Layer 9 of a small transformer language model trained on English Wikipedia (16 layers, counted from 0, width 128).
A neuron's activation on a vector x is quick GELU(weights . x), where the dot is the dot product. Quick GELU of z is z times sigmoid(1.702 z).
The model reads these tokens: "ared" "==" "==\n" "-" " T" "ro" "y" " Car" "ter" " (" "D" "em" "ocrat" "ic" ")," " inc"

The vector x that enters this layer's MLP at each token. A number n stands for n times 0.14.
0 "ared": -95 -9 -9 5 -3 -1 18 -2 -27 -8 -11 -7 -3 -1 -9 -3 3 -3 0 -7 0 8 -9 4 5 4 30 0 0 3 -6 2 5 6 -1 -8 7 8 8 -5 0 6 3 4 -7 -2 -2 -5 -11 2 -3 -1 3 5 0 -5 6 -4 -2 -2 5 8 0 11 -3 6 -4 10 -6 -1 -6 -14 4 -2 -2 3 -1 -2 1 -1 -7 -7 -1 -5 14 -7 -4 1 4 4 -1 -4 -1 0 0 -14 -1 5 -3 6 -1 3 1 4 4 -2 10 -3 11 -2 2 3 3 7 -3 3 -3 4 2 4 -1 -6 8 4 3 -4 -1 -12
1 "==": -57 -5 -4 -3 -5 17 -14 -4 17 4 1 -12 10 -6 0 -13 2 -11 -7 -3 4 16 0 8 17 6 -4 -3 -1 -3 1 16 -1 -1 -18 -2 -1 48 -18 3 3 -9 9 0 0 6 -10 -14 -17 6 4 7 -4 16 3 -2 -13 17 -11 13 0 10 8 -14 9 2 7 -2 1 5 11 3 7 2 -1 -1 7 -26 5 -2 -2 0 -9 -3 8 -12 -3 12 22 1 -12 13 16 1 4 4 6 4 9 27 -5 0 -17 2 12 -5 2 -5 -2 -11 -2 2 0 -3 1 11 -8 7 0 16 -14 -9 -13 2 -2 3 -3 12
2 "==\n": -86 0 -21 10 -7 6 12 -2 12 2 -1 -20 -9 -3 -19 9 -4 -7 3 -9 5 5 -7 -13 5 -5 10 -2 0 9 -8 7 -7 5 -3 -2 5 32 1 -6 12 -11 6 0 13 -7 -4 3 6 4 2 10 5 12 4 -7 4 -4 2 9 -4 2 1 -11 -1 8 1 -13 0 -5 14 4 4 -3 5 -11 17 1 -5 0 -4 3 -4 0 12 -2 -1 -3 11 -2 1 1 8 5 -6 -5 1 1 3 -3 -6 5 0 3 7 -1 11 -6 0 -1 6 -9 6 10 -3 8 9 -4 -2 -5 -6 -3 -1 12 -4 1 0 -13
3 "-": -87 -3 -19 1 4 4 3 2 23 -1 3 -4 3 -5 -9 3 5 -9 0 -14 17 11 3 3 -1 1 -3 0 -1 -2 -5 9 8 2 5 7 3 -11 0 0 4 -5 7 5 3 -2 5 -7 0 4 -4 8 11 6 3 1 -7 -11 6 3 3 3 3 0 -4 -6 -14 3 1 -6 -2 8 -3 -2 -4 -8 3 7 -1 8 -2 -13 -3 -1 7 1 13 -7 7 5 1 4 15 -1 0 2 5 -14 6 1 -8 -8 4 -1 -6 -1 -10 -2 4 -5 2 1 -5 1 -5 8 10 -5 2 0 8 -9 16 -1 1 0 -12 25
4 " T": -83 -4 -5 -3 9 -1 -8 -2 -13 -5 1 4 3 -4 12 -6 0 -4 -16 -8 6 0 -5 -10 4 8 -16 4 0 0 -1 -11 3 -6 3 3 -5 22 2 -3 10 -12 5 1 -2 3 -8 -3 4 8 1 12 0 3 -1 -9 -10 -3 0 6 -6 -10 -1 -15 9 -11 -5 8 4 -5 -17 -4 5 0 6 6 -3 4 -8 -2 -4 1 -14 1 -5 0 5 6 -1 2 -1 8 9 -12 -4 5 29 -6 7 -4 -6 5 -7 -4 3 14 -6 3 -7 -6 3 3 -3 6 -1 -9 -5 -2 1 4 11 10 -16 1 1 -11 -4 -7
5 "ro": -53 3 -3 3 1 4 -11 -11 -18 -1 8 -3 -14 -1 -7 4 0 -2 0 -7 -15 -5 -3 2 18 4 -41 1 1 4 -2 4 -8 20 -2 1 3 20 3 2 -3 -3 12 15 -8 8 -6 8 11 1 -12 34 -1 -11 -8 9 25 11 3 22 2 9 -1 -14 -2 15 -21 -17 -4 -8 3 5 0 -2 5 2 -10 -19 -1 15 -5 -11 0 0 4 10 -4 -4 10 -11 10 15 -11 21 0 22 -6 4 -1 -16 0 -16 6 1 10 15 11 -3 11 2 -4 -4 12 -9 -6 9 3 1 1 1 0 -2 -27 -4 0 12 1 1
6 "y": -56 17 -2 -2 5 14 20 9 -38 -3 14 -5 -10 -2 -13 -6 7 -10 6 -5 -7 6 -9 -6 -28 10 -8 2 0 3 7 1 -7 3 -9 17 0 9 0 -15 0 -6 -10 10 2 5 -12 11 -1 7 -3 12 -2 -22 -6 15 -12 1 -15 -2 -6 -2 1 2 2 -19 5 0 2 -7 16 20 5 -1 -14 -8 10 7 -8 9 16 -15 -25 5 -17 4 4 11 3 2 4 14 2 -8 -1 13 -8 -3 -4 -16 16 6 1 -6 0 4 -7 4 8 -13 8 3 0 -1 -1 6 -11 2 1 15 -2 5 -8 -7 6 4 -1 -2
7 " Car": -71 1 -15 5 12 12 0 3 -25 -16 18 -1 1 -25 -3 -7 0 -10 -1 -13 8 9 4 8 -13 10 0 2 0 11 3 -4 1 -12 3 -1 -7 14 6 -4 8 -1 5 -2 1 -2 -14 3 -9 -3 -2 12 -5 21 -13 1 -7 3 -3 5 -1 -8 -12 -13 -10 -9 10 -10 3 -9 13 5 -1 -1 -14 -13 -6 -7 -1 -12 1 -5 6 -2 0 -2 1 -1 0 -2 -6 8 -6 -5 6 -7 12 -7 7 -1 6 5 0 -7 8 -17 1 2 4 -3 22 -9 1 2 1 -10 1 -17 3 1 6 -13 0 1 4 10 3 -15
8 "ter": -46 4 -3 7 -4 9 -17 10 -33 -5 -5 3 3 -21 5 8 -10 -1 1 -4 -14 5 -7 -23 0 7 0 1 1 4 -4 10 -5 1 0 -1 17 5 -12 5 9 -2 20 -9 -11 0 0 -2 13 -7 2 14 -2 15 -8 -20 -23 9 -13 0 11 -5 5 -13 -6 -8 -12 5 6 -7 -1 0 -11 -2 4 -20 1 -1 -5 -8 -14 -20 -20 -6 -7 1 5 -3 7 -9 -3 1 -12 -11 -7 1 -4 4 9 -17 -2 -4 -5 -4 5 0 -16 3 3 -2 30 14 5 -8 3 3 -3 -6 0 -4 18 -6 -27 -21 3 16 6 7
9 " (": -77 -1 -9 -1 -5 17 8 3 21 11 -2 -8 14 -4 8 1 3 -3 -4 -8 -4 5 3 -3 -1 -4 -8 0 -1 6 4 9 7 -12 -14 8 6 14 -12 9 2 10 10 1 -9 0 -12 13 -3 -3 8 22 -5 22 1 3 -10 -7 -3 -4 -6 -8 -8 -26 3 -9 -9 -5 -1 3 0 -4 -2 3 -4 1 9 6 5 -3 -13 -3 -9 -1 5 8 -1 -1 25 -2 -2 -1 3 -7 -9 10 15 -1 1 11 15 8 -5 3 6 8 3 -4 -7 4 16 1 2 6 0 9 -1 -4 1 -4 12 -6 -20 -11 -3 2 4 12
10 "D": -80 -4 -8 2 -7 4 -3 -9 -3 6 7 -4 10 4 -12 1 -1 -12 -3 -5 7 -11 7 9 -15 8 -12 5 0 -6 -9 1 3 6 -5 4 0 18 -4 6 -3 -6 -7 1 -8 -7 1 1 6 -6 1 -6 -2 1 4 -11 5 6 -3 7 5 3 -4 -10 9 -10 -13 -6 6 -3 -8 2 -5 3 7 -26 1 -2 -1 -4 3 -2 -10 -7 -8 -2 -2 10 -3 2 1 -5 16 -1 -9 7 27 -12 0 9 -3 -7 -7 2 -1 3 -1 -2 -19 -12 -2 6 8 4 3 -1 -5 1 1 6 2 -15 -12 7 -5 1 3 4
11 "em": -61 -6 -15 -8 -1 -7 2 -6 -14 3 -1 -11 3 4 -6 -19 8 7 15 -11 -7 -4 5 9 4 14 -25 2 1 -4 14 20 11 0 -3 -7 4 1 4 1 5 -2 -15 5 5 2 -10 9 18 -10 -3 23 5 5 4 3 -3 5 3 20 21 7 3 -11 4 1 -4 -21 13 10 -10 -3 1 -4 -3 -4 -7 -8 -13 -6 -7 -2 -5 -4 2 9 19 -12 -12 -13 -1 -4 -6 12 -10 -5 15 -8 5 -8 0 -6 2 -1 12 7 19 -17 -1 1 -1 -3 23 3 0 2 -8 -1 -2 -4 4 -3 6 1 -1 -13 7 1
12 "ocrat": -59 -3 -11 6 -21 -18 -11 10 -24 -29 -1 -4 -10 -4 -6 -7 9 10 15 -37 12 11 7 5 -13 2 -8 1 0 2 7 -9 -4 2 2 0 9 15 -5 -18 -5 -8 12 -1 4 -5 -11 15 5 -11 10 14 1 8 -9 -10 -14 3 -2 18 6 5 -18 1 3 0 -2 -6 -5 19 8 -6 -1 -1 -7 -12 -3 -18 1 -7 4 -7 -9 5 -13 0 16 -13 3 1 -3 4 1 6 -6 13 -5 11 -2 -7 8 -7 1 2 -7 -9 -1 -8 4 -2 7 -1 14 9 5 -8 -19 1 3 8 2 -6 15 -1 6 -9 -7 3
13 "ic": -67 -9 -20 5 -9 -1 -5 5 -20 -7 0 8 6 -11 -2 1 -1 0 9 -15 -1 2 5 -10 -10 10 -12 -1 0 3 23 2 -7 -13 -16 -6 6 1 -15 -20 -6 -9 20 -13 2 13 -7 10 11 -8 13 -4 0 3 2 -1 -26 2 -3 -3 0 -4 4 -4 8 -18 -3 -2 -14 10 1 11 -2 -1 1 -2 -5 -11 -1 -3 -4 -13 -18 -1 -18 -3 -4 -3 8 -14 -2 -6 -2 4 0 -3 1 12 -9 2 9 -3 -8 -4 -4 5 15 -3 -5 -4 16 11 -5 16 8 -12 -16 6 0 4 -6 7 2 -6 3 -7 -13 6
14 "),": -71 -10 -9 4 9 12 -6 4 12 6 -12 -9 12 -2 2 -5 9 -5 -10 -16 -3 0 5 4 -11 -6 1 -1 -1 9 -6 -1 -3 -10 -4 3 -10 0 -14 1 -3 6 2 0 -11 -14 -10 11 17 -4 2 28 8 29 2 -9 -7 -7 -13 7 -8 -8 -13 -10 5 -6 -1 -12 -3 8 11 0 -1 -2 8 -3 12 -16 -1 0 -2 -24 -4 -2 -12 4 8 -2 10 2 14 -8 3 9 1 -7 1 -4 -2 -2 10 3 -1 3 -3 0 7 -8 -9 -2 13 5 0 -4 7 14 -4 0 2 4 0 4 -4 17 3 0 1 14
15 " inc": -58 -17 -10 3 3 -8 -11 -13 4 8 7 0 -9 4 -17 -16 5 0 -7 -5 1 -4 5 31 -10 12 -24 0 0 7 3 4 6 3 -25 -3 -1 13 -18 -7 -11 -15 -10 2 -6 -4 -11 4 9 -15 3 18 -1 21 -2 -8 -5 -6 -5 19 6 3 4 -9 2 -9 -9 4 5 3 -4 -11 6 -7 -10 12 1 -5 -10 2 -5 -11 0 -4 12 4 9 -4 -2 7 -2 -14 15 13 -3 4 23 1 2 12 -7 -4 -5 -1 7 -5 30 -5 5 0 -15 8 1 8 6 8 -17 -3 2 -6 5 -11 8 3 0 -15 8 -5

Each question shows the input weights of one neuron of the MLP. A number n stands for n times 0.0061.

n98: 15 2 -7 -3 -49 -43 7 17 21 4 4 -1 -23 -1 2 24 9 19 3 -7 8 -2 -10 -5 10 16 12 -13 -3 50 15 21 2 6 -15 3 9 -42 15 11 4 42 -24 37 10 -11 5 16 8 -28 -18 -3 12 29 40 -27 4 8 32 -2 14 -1 9 1 -5 52 22 -18 -2 23 23 -5 -21 -27 43 37 19 25 7 0 -12 6 8 14 15 -11 20 -33 -30 16 16 -28 -28 26 3 -19 -25 16 -7 16 16 29 13 18 -14 -2 15 -2 14 -7 11 9 2 -6 -3 20 -10 27 6 -29 5 -4 11 -47 1 -11 -18 -17
On which two tokens does it fire most, strongest first? 11 "em", 0 "ared"

n563: 8 -8 -15 -11 21 -14 13 18 19 -14 -5 29 21 -23 20 -3 -1 -24 27 6 -1 25 -37 4 -14 -4 40 2 2 -7 9 -17 3 -8 29 15 -36 7 -24 -3 -10 8 4 8 -1 17 -10 31 -25 -3 -14 -2 -3 8 -5 -17 -19 2 14 2 14 -8 -13 -7 -18 -26 16 -13 -28 11 12 23 3 -6 1 16 12 12 24 27 9 12 17 0 16 5 12 -13 -7 10 18 -5 23 27 29 -16 5 30 15 17 23 30 12 23 -24 -17 -34 1 21 32 -7 7 -12 -3 -4 -42 9 -14 0 -44 -3 49 -4 4 7 -2 -37 -2
It fires most on token 7 " Car"

n552: 6 -14 -17 -3 -3 -10 -9 -8 7 -4 -19 9 32 1 1 0 29 36 18 7 13 7 -10 -2 -12 13 12 -35 -11 -6 0 8 9 -13 7 -1 10 -8 -23 16 -3 21 13 -13 4 24 0 -10 -6 6 -2 11 -7 4 8 -19 -16 34 38 -8 -13 3 5 16 3 12 1 -44 9 19 -10 -2 8 -29 19 39 -26 -11 -28 3 12 0 26 31 52 -2 -22 14 6 10 5 -10 -3 17 17 -16 -10 8 2 38 -10 12 -15 0 20 4 -15 2 1 -5 -2 -17 -6 2 -4 -3 10 4 -8 8 19 -1 21 9 -14 -12 -15 11
Its three highest activations, in order, are on tokens 1 "==", 0 "ared", 11 "em"

n715: 6 3 1 -8 -3 -2 -5 -16 43 48 -15 -1 -9 1 8 -11 -8 -11 17 30 2 -3 -15 -27 22 -3 9 -5 -12 -1 -39 18 12 12 25 -29 -4 7 1 -18 31 -14 -3 43 6 -6 28 15 -2 -16 -30 -29 11 -21 -8 17 -3 -26 -1 -15 -37 4 -11 -11 -9 7 13 2 -21 -53 -16 7 -4 0 -19 -19 -4 34 -28 -3 -1 5 -2 -6 20 -24 -15 1 6 -2 3 25 -3 -8 40 -20 9 -21 0 3 -11 -18 15 23 12 15 -8 18 0 -3 0 17 -5 -9 -5 -6 38 2 -19 -10 -1 23 13 -3 24 -36 17 -26
On which token does it fire most, and how strongly? 2 "==\n", at about 1.4

n329: 16 -10 15 12 24 13 15 27 29 7 -6 5 -5 -10 18 42 15 1 1 -14 -6 39 -41 8 1 2 46 -19 -28 -21 -27 8 -2 19 1 25 -10 -2 11 27 -3 -21 -15 -3 -20 -14 34 7 -9 -25 8 -2 -20 -2 12 -43 -12 13 -25 -6 1 -9 -30 12 10 -3 12 2 19 -34 7 16 -21 3 22 6 21 27 0 -19 -13 -3 6 -1 5 -6 -3 -25 18 9 -1 16 -4 46 -5 -15 -11 32 -7 41 10 31 -17 -8 -41 -6 -27 -8 -16 17 18 -40 -21 -19 5 -23 -7 1 5 2 10 0 5 41 -10 -8 36 -1
It fires most on token 14 "),"

n169: 26 -1 11 -3 -3 9 38 -10 5 -3 2 4 -19 -10 24 -29 26 18 -1 18 29 -12 23 4 9 5 11 10 22 9 -20 -27 -17 -4 36 -2 -17 -39 3 -39 -21 18 -42 15 -34 -43 2 -3 23 1 -8 14 10 -8 27 -14 36 -76 -32 12 26 26 -23 10 30 -21 -10 15 1 26 -12 26 16 23 -1 -2 23 7 4 23 -8 -7 5 -7 -31 -13 44 -27 -15 29 12 -39 -16 -14 65 -14 -8 25 -12 -13 -5 -16 -8 0 -35 -27 -9 -9 -20 -19 -8 20 22 -46 -20 -20 1 -2 8 1 4 23 -27 -7 -12 -19 -13 -17
It fires most on token 14 "),"

n351: 9 -13 -12 -13 35 13 -12 -15 5 -26 1 -10 18 4 23 -5 -16 14 -12 33 4 10 -46 2 26 4 17 21 13 12 12 -33 11 -15 -6 -5 -4 6 -14 8 3 -8 -2 -6 13 -1 24 6 -22 -3 -21 -11 -15 19 0 -19 2 -17 -2 10 15 8 18 -2 -21 20 -7 17 23 -10 2 -39 -2 -13 -10 0 -14 15 0 -24 -3 17 -4 -11 4 0 14 -11 -22 -3 15 7 35 -25 -14 8 5 -3 -3 9 -15 13 3 15 -24 -17 -16 -12 -13 20 -23 13 9 4 -3 -18 32 4 -6 -36 -10 4 7 23 -17 -5 13 -4
On which token does it fire most, and how strongly? 4 " T", at about 0.75

n57: 8 -50 -7 13 -11 -53 -7 -21 3 32 -28 -1 14 -18 13 -1 -24 12 39 6 23 2 19 -24 24 21 7 -15 -4 19 -7 1 -30 15 31 -34 -19 -10 5 -15 -7 6 -26 -4 0 8 15 11 -6 -46 -22 -18 -3 -28 14 19 -9 -20 3 -7 13 30 -22 16 -15 7 -4 -8 -2 -27 -57 -17 0 32 -14 31 -27 7 5 28 6 9 15 -4 4 39 43 -30 -17 11 9 12 -12 14 26 -46 -4 11 9 6 -39 -13 0 -1 -13 8 -8 -14 34 -18 -22 32 -22 -20 -27 4 -3 12 32 11 22 18 18 19 -20 -24 6 4
It fires most on token 11 "em"

n230: 12 -6 2 22 -8 -31 28 41 17 -13 -18 34 -6 6 1 1 25 23 -1 -10 -6 18 -22 12 5 30 28 -16 -14 3 -15 12 9 37 -7 -28 -28 -49 9 2 8 -13 -18 27 -31 -19 8 -1 -20 -5 16 -12 29 -5 -9 -24 -27 -9 -8 7 -22 -5 -5 37 14 3 39 -24 4 28 35 35 29 3 4 5 11 -22 -18 4 -7 6 16 -15 23 16 15 34 -13 34 32 -33 -9 20 5 -34 -26 20 10 34 55 32 -15 19 -1 -33 -12 23 -23 12 4 11 -36 -2 28 -19 -3 16 8 -3 -10 14 -13 6 -9 16 -6 -16
On which token does it fire most, and how strongly? 14 "),", at about 1.2

n717: 9 -5 22 -16 -10 -6 1 -53 -3 16 11 12 -11 13 5 2 2 8 16 14 5 4 -17 -9 19 -37 14 -3 6 34 -9 -38 22 25 6 -1 -15 -13 25 23 -31 -24 -12 0 -24 -19 39 -19 -6 -35 -17 -11 0 -13 22 -11 -13 31 17 2 -6 -1 -16 1 -12 35 -28 20 22 1 -5 -28 16 -11 24 -2 40 10 2 -10 14 0 27 9 -7 20 7 -2 -14 15 -15 -12 -8 15 -21 -13 -5 -1 -35 1 2 -15 3 -15 18 39 -16 -1 -16 12 -36 -11 20 -1 -29 -2 29 -25 -17 -2 20 -2 -2 1 -5 10 34 7
It fires most on token 5 "ro"

n577: 13 -12 -10 22 -17 5 -17 -9 28 0 -8 -3 17 -16 -3 42 25 6 21 2 69 -9 19 -41 32 -18 21 -13 -3 10 7 -35 -28 25 -29 -3 -31 -23 31 -10 -55 -1 -14 20 -6 -17 -13 12 -15 13 2 6 42 0 45 15 19 0 18 7 -28 7 -46 -14 32 9 1 -3 14 -8 -33 -46 8 -4 17 16 1 15 -16 37 23 0 40 11 1 22 3 1 -11 -4 23 -6 -33 11 9 -22 -4 9 10 6 -20 -8 4 33 16 12 13 4 11 -16 -55 -6 14 1 16 -37 1 -8 16 -24 -16 -8 -9 22 9 17 31 -14
On which two tokens does it fire most, strongest first? 5 "ro", 2 "==\n"

n171: 13 -18 16 -4 24 -14 -14 -11 3 -7 -11 16 -3 11 23 -17 11 -6 25 -7 3 16 -19 30 -16 23 -14 0 -4 34 -20 -11 2 -34 41 28 -21 -16 9 -9 5 14 -17 -11 -35 -5 -2 8 18 -32 20 -13 -13 -7 -3 -7 25 8 -8 8 -14 17 -38 -10 -21 2 27 -10 31 23 -8 8 -27 3 5 -10 3 2 -11 -7 12 7 23 37 31 7 -27 7 -26 -20 3 -16 -17 -2 44 1 -28 19 6 5 14 1 8 12 -21 -31 -47 -41 40 13 -15 -5 2 -26 -15 -3 20 -49 -7 1 -7 16 14 6 1 -19 -4 -20
It fires most on token 7 " Car"

n634: 2 -20 13 -9 38 -26 32 -33 15 10 -10 -14 -15 -42 1 -3 -6 -17 2 10 -20 22 23 -7 -8 3 23 -12 8 17 -20 -9 -27 14 13 -6 -2 -10 15 3 -17 4 9 -7 -41 -8 13 12 -4 -14 -5 -6 8 24 37 5 6 17 10 -7 10 -16 -8 -5 2 31 -17 -4 23 -22 3 14 8 17 -4 26 26 21 22 13 6 2 11 11 12 30 -18 13 -4 -3 25 -12 -17 28 12 -43 -19 -3 38 20 -8 -4 -7 2 -9 41 -6 -26 -8 -16 -16 2 -57 -42 -6 7 44 -1 16 13 23 -11 -23 15 9 -4 -14 -15
On which two tokens does it fire most, strongest first? 14 "),", 0 "ared"

n8: 11 -5 -19 24 31 4 20 -1 12 24 -8 11 29 -18 2 61 32 -30 -10 -20 28 -31 18 9 8 14 49 12 -3 -5 -2 -44 16 17 -1 -22 -11 -15 11 22 -43 23 -25 1 20 0 1 -32 8 1 -30 -5 28 -22 19 -6 -29 21 -1 -10 -11 4 12 -20 -8 -17 28 -19 -1 15 -29 -31 -9 -18 31 -12 24 -10 23 -24 14 16 -7 -10 17 -8 -7 23 15 -10 -1 -13 -17 -15 -2 -6 -1 -2 10 -1 2 -23 5 31 2 -1 -25 20 -4 11 -13 -15 -17 -35 -35 -44 34 -40 -2 3 -15 -22 18 6 -15 1 -25 -7
On which two tokens does it fire most, strongest first? 3 "-", 10 "D"

n763: 15 -19 -24 6 5 -9 12 -10 25 -2 -38 -20 -3 -19 10 24 -26 9 32 24 -19 29 1 -46 -5 -12 5 13 13 32 10 -14 -19 10 29 21 -3 7 20 1 -8 -8 -1 -8 24 -20 15 25 -27 18 20 -7 5 9 59 -21 19 7 27 -22 -20 20 4 -15 -9 11 25 -6 18 1 19 -24 5 -17 -5 -14 16 13 6 38 -25 49 -2 22 5 2 -19 7 16 2 6 -4 12 -14 12 -26 2 -1 -31 11 -39 10 40 46 32 10 1 -1 8 12 -8 -19 21 -24 2 10 18 -13 -6 -12 -39 5 12 4 -22 7 0 -21
On which token does it fire most, and how strongly? 2 "==\n", at about 4.4

n475: 8 -14 -27 4 28 -33 32 -3 15 -3 18 -10 7 7 -1 -16 11 -1 4 6 10 11 3 -3 -1 6 7 -20 -11 4 6 -23 8 -29 -15 3 0 8 2 -8 23 27 22 -2 1 -4 18 -1 10 11 -15 -14 6 -3 0 -2 4 -1 17 -13 16 31 7 6 2 47 -10 -5 -4 -10 -10 -14 -4 24 -4 -7 23 10 -12 -4 -7 21 -7 -20 -15 -3 0 -2 5 10 8 -2 19 -13 33 -2 -7 -15 -23 -27 -16 13 6 11 -35 19 -16 11 7 23 -19 -9 -40 2 -20 -28 15 16 -19 3 -6 -3 30 18 -24 -15 -23 10
On which token does it fire most, and how strongly? 3 "-", at about 1.6

n529: 18 -6 17 -4 -9 8 20 -53 12 34 5 0 -5 -5 -13 3 -7 -7 5 47 19 -8 -9 10 -19 44 4 20 16 -11 -4 -15 5 20 27 -21 -21 -10 8 9 -7 8 -30 25 -17 -17 -1 -9 -10 25 -19 -64 -16 3 -11 -10 10 -28 -33 -32 -24 18 -4 -13 22 -29 1 20 3 -13 -6 12 -8 8 25 20 -43 30 2 -2 15 34 -14 -21 -16 -27 -7 -4 -30 10 -4 -32 -1 -19 -32 4 9 20 -17 -5 -29 21 2 21 21 12 -3 11 -23 -16 -7 0 1 -23 -7 -48 -8 -5 14 7 20 -17 -21 24 -10 -32 -19 -30
On which two tokens does it fire most, strongest first? 10 "D", 4 " T"

n746: 8 -25 1 17 -33 8 21 -7 6 -3 3 8 25 3 6 -30 -14 14 7 -5 39 32 29 -11 14 39 20 10 15 10 -2 -13 -16 11 3 2 -13 13 -18 20 19 -9 13 20 -1 14 10 -31 -14 -25 4 -25 -46 -11 4 -20 5 -24 22 3 39 8 -4 -2 6 32 -32 12 -13 15 8 -33 -22 -15 18 25 -37 4 10 -10 -23 25 11 -3 6 9 -6 -8 -16 0 -28 -22 -37 -7 -24 10 8 1 -2 -8 -41 5 13 25 22 13 11 8 -15 9 -42 1 -21 4 3 -1 17 14 -7 -9 -21 4 -24 1 -3 -44 9 7
Its three highest activations, in order, are on tokens 0 "ared", 15 " inc", 1 "=="

n325: 5 -32 10 28 4 -9 3 -29 3 7 18 -2 15 15 14 -5 -16 -14 25 12 9 1 -6 2 -15 2 13 4 -10 6 -13 -36 -13 -33 7 30 -9 12 9 17 -24 15 -5 -7 -14 -16 -1 -2 0 24 -27 0 -18 9 17 -3 34 12 30 22 -8 -8 -19 5 2 21 -29 -29 22 18 -22 16 17 14 -5 2 0 31 4 -3 12 13 -2 -4 21 9 11 -2 -24 -11 -9 -13 11 0 -7 -52 0 -6 -17 15 -13 5 -28 -9 14 7 -16 1 4 -9 -28 -3 2 -15 -9 -19 26 -21 -11 -14 0 -21 -11 3 -14 -13 -18 -8
On which token does it fire most, and how strongly? 10 "D", at about 1.5

n354: 13 -55 9 43 -7 -25 -5 -16 12 36 -30 20 28 47 5 -10 1 -22 67 21 -18 -18 -15 7 -1 20 22 -1 -7 -13 22 3 -42 18 14 -17 -23 1 -8 1 10 14 -17 20 -22 4 6 5 -35 -4 4 -32 -15 -9 -7 4 -9 -6 9 -32 -36 1 -20 23 28 -44 -14 -18 15 -6 -4 -7 19 10 -3 -17 -23 -16 12 -22 21 26 2 -6 14 11 -13 33 1 21 -12 -5 18 -22 13 -11 -4 5 -5 13 41 -8 6 11 18 42 -14 -18 3 21 8 27 2 -4 13 -33 8 9 1 28 6 0 26 17 16 -14 -18 6
On which token does it fire most, and how strongly? 10 "D", at about 0.28

n519: 12 27 -4 -20 -7 -3 17 19 18 -6 -17 19 13 -8 -5 47 10 6 2 5 2 21 -43 -3 29 20 10 8 0 -34 -12 9 -5 11 3 10 -7 -7 17 44 28 -3 -29 23 39 -8 16 -1 -25 -4 -22 -7 -8 16 3 -20 -3 -2 1 -20 15 11 -4 -1 3 -17 20 -3 -20 -6 -11 -12 -12 -26 3 18 -27 30 20 2 -23 1 9 26 24 39 0 20 7 24 -6 -28 -15 -21 -41 -15 -3 8 40 28 17 17 -3 -8 6 -1 14 13 -26 9 15 7 -9 23 32 13 1 -17 17 10 12 15 -4 12 19 32 10 12
It fires most on token 9 " ("

n66: 3 -17 5 16 0 -12 48 26 60 27 -9 19 -11 -29 35 -7 20 -28 -1 -1 -4 9 -25 1 -19 -3 48 -20 -19 2 -13 5 -38 -11 11 -13 12 -4 17 9 -8 8 -7 27 -4 11 -27 -18 13 -9 -16 -29 5 17 16 12 -22 -13 -26 -31 25 -12 6 8 -13 -42 22 14 2 2 0 -1 34 13 8 10 40 34 17 45 -10 -4 32 -17 14 10 11 3 -19 -9 -7 -25 -14 -20 -34 -7 -4 3 -3 40 -6 5 18 13 -5 6 -3 -33 9 20 25 14 -40 -2 46 15 21 7 12 -20 24 -4 -8 25 11 -27 10 6
It fires most on token 9 " ("

n730: 15 10 -12 -11 -19 -28 -8 10 29 -2 -45 0 -17 -2 53 -25 -19 9 12 -3 -30 -7 14 -24 -1 -37 2 17 -7 -37 -37 48 4 -28 38 13 8 14 25 16 10 23 -7 -24 -9 27 11 1 -8 8 18 -8 2 3 -4 -29 22 -12 22 -7 5 -14 -2 -2 -22 11 8 14 -26 -16 -10 15 -14 28 -1 -14 39 17 25 -19 7 9 -5 6 21 9 -11 -24 5 1 5 -9 -12 -27 5 -4 1 22 2 58 -11 5 24 -14 5 -46 -10 -32 1 3 20 28 -16 0 -24 -5 38 -18 -23 -14 -19 27 2 -6 -18 -42 18 13
It fires most on token 9 " ("

n711: 7 8 7 24 21 -23 -1 -15 11 -9 12 1 -1 12 -22 11 -25 26 -6 -9 19 -4 -4 -4 -20 13 14 -10 -8 -10 15 2 -36 -12 20 9 6 4 -1 2 15 10 2 -17 -2 -5 10 -2 -35 -2 5 6 -15 7 11 -15 15 14 13 11 -2 -11 -4 -12 -1 24 -1 8 2 -9 17 23 10 5 -34 7 -24 32 36 13 -25 -1 7 -13 -1 28 6 -6 2 0 -21 -27 -12 -8 -2 -27 10 7 7 -3 -7 13 15 14 -8 16 -17 -7 29 -3 19 -12 3 -27 -3 12 3 -40 31 9 -3 -11 19 1 -12 -18 -15 -14
On which token does it fire most, and how strongly? 7 " Car", at about 1.4

n624: 11 -22 -14 0 -4 -20 10 -50 15 35 13 1 -24 1 -16 12 -27 -15 33 23 -16 6 13 -64 1 1 20 8 -9 7 -22 18 1 -18 25 29 -24 3 -19 -4 7 6 5 18 16 7 8 1 4 7 -66 -18 -29 -24 19 20 59 -36 20 14 -6 -10 27 -11 21 1 -3 7 -30 -5 -21 -10 -18 -13 21 2 12 19 4 15 6 11 12 22 2 -34 13 -5 13 -16 5 -36 -15 -30 -13 7 4 -13 -15 -19 -23 10 2 -20 27 31 -29 1 -9 14 11 40 -7 -2 7 -10 13 -11 -11 -3 -35 7 -9 -51 17 -24 -5 -26
It fires most on token 2 "==\n"

n496: 15 -12 1 10 -5 -6 7 6 3 -7 -12 13 -21 10 -14 14 -27 -23 11 -18 -29 24 -24 23 24 -11 33 -18 -13 18 -30 14 -11 -16 -2 23 0 -24 -15 23 -17 1 -32 -3 -15 6 3 -28 -37 -13 -10 -9 -17 -12 -4 -23 -23 -14 3 -4 -15 14 0 -14 -20 -32 -12 11 -10 -18 17 15 -35 2 -8 6 17 46 23 -13 -15 9 1 -6 3 -10 -3 -10 9 14 23 -8 11 4 -12 11 -16 36 20 25 0 -12 11 -17 3 -19 -37 31 28 -16 12 -21 -5 -4 -24 8 12 -16 -43 -11 3 -25 1 39 1 15 -24 -15
Its three highest activations, in order, are on tokens 3 "-", 0 "ared", 8 "ter"

n551: 5 -8 -14 -6 -6 -23 -27 -26 37 33 -1 13 -5 -5 15 -12 -4 -24 11 12 -7 32 21 -6 3 6 3 -8 -9 -23 -2 29 -14 -8 18 22 -29 -32 19 31 -21 5 23 10 11 -5 -30 20 -5 -11 -20 4 14 -15 6 -18 5 -28 -12 -38 10 -25 31 -28 10 -24 -4 0 13 9 -16 -10 -13 -46 27 51 8 43 17 13 45 6 14 14 -2 -18 21 18 10 19 -1 6 9 -14 -10 -7 0 3 10 5 -59 -12 13 -8 14 -1 -29 -25 14 -3 -31 3 1 8 11 14 3 1 -4 -35 6 38 21 -10 24 -39 14 7
On which token does it fire most, and how strongly? 3 "-", at about 2.3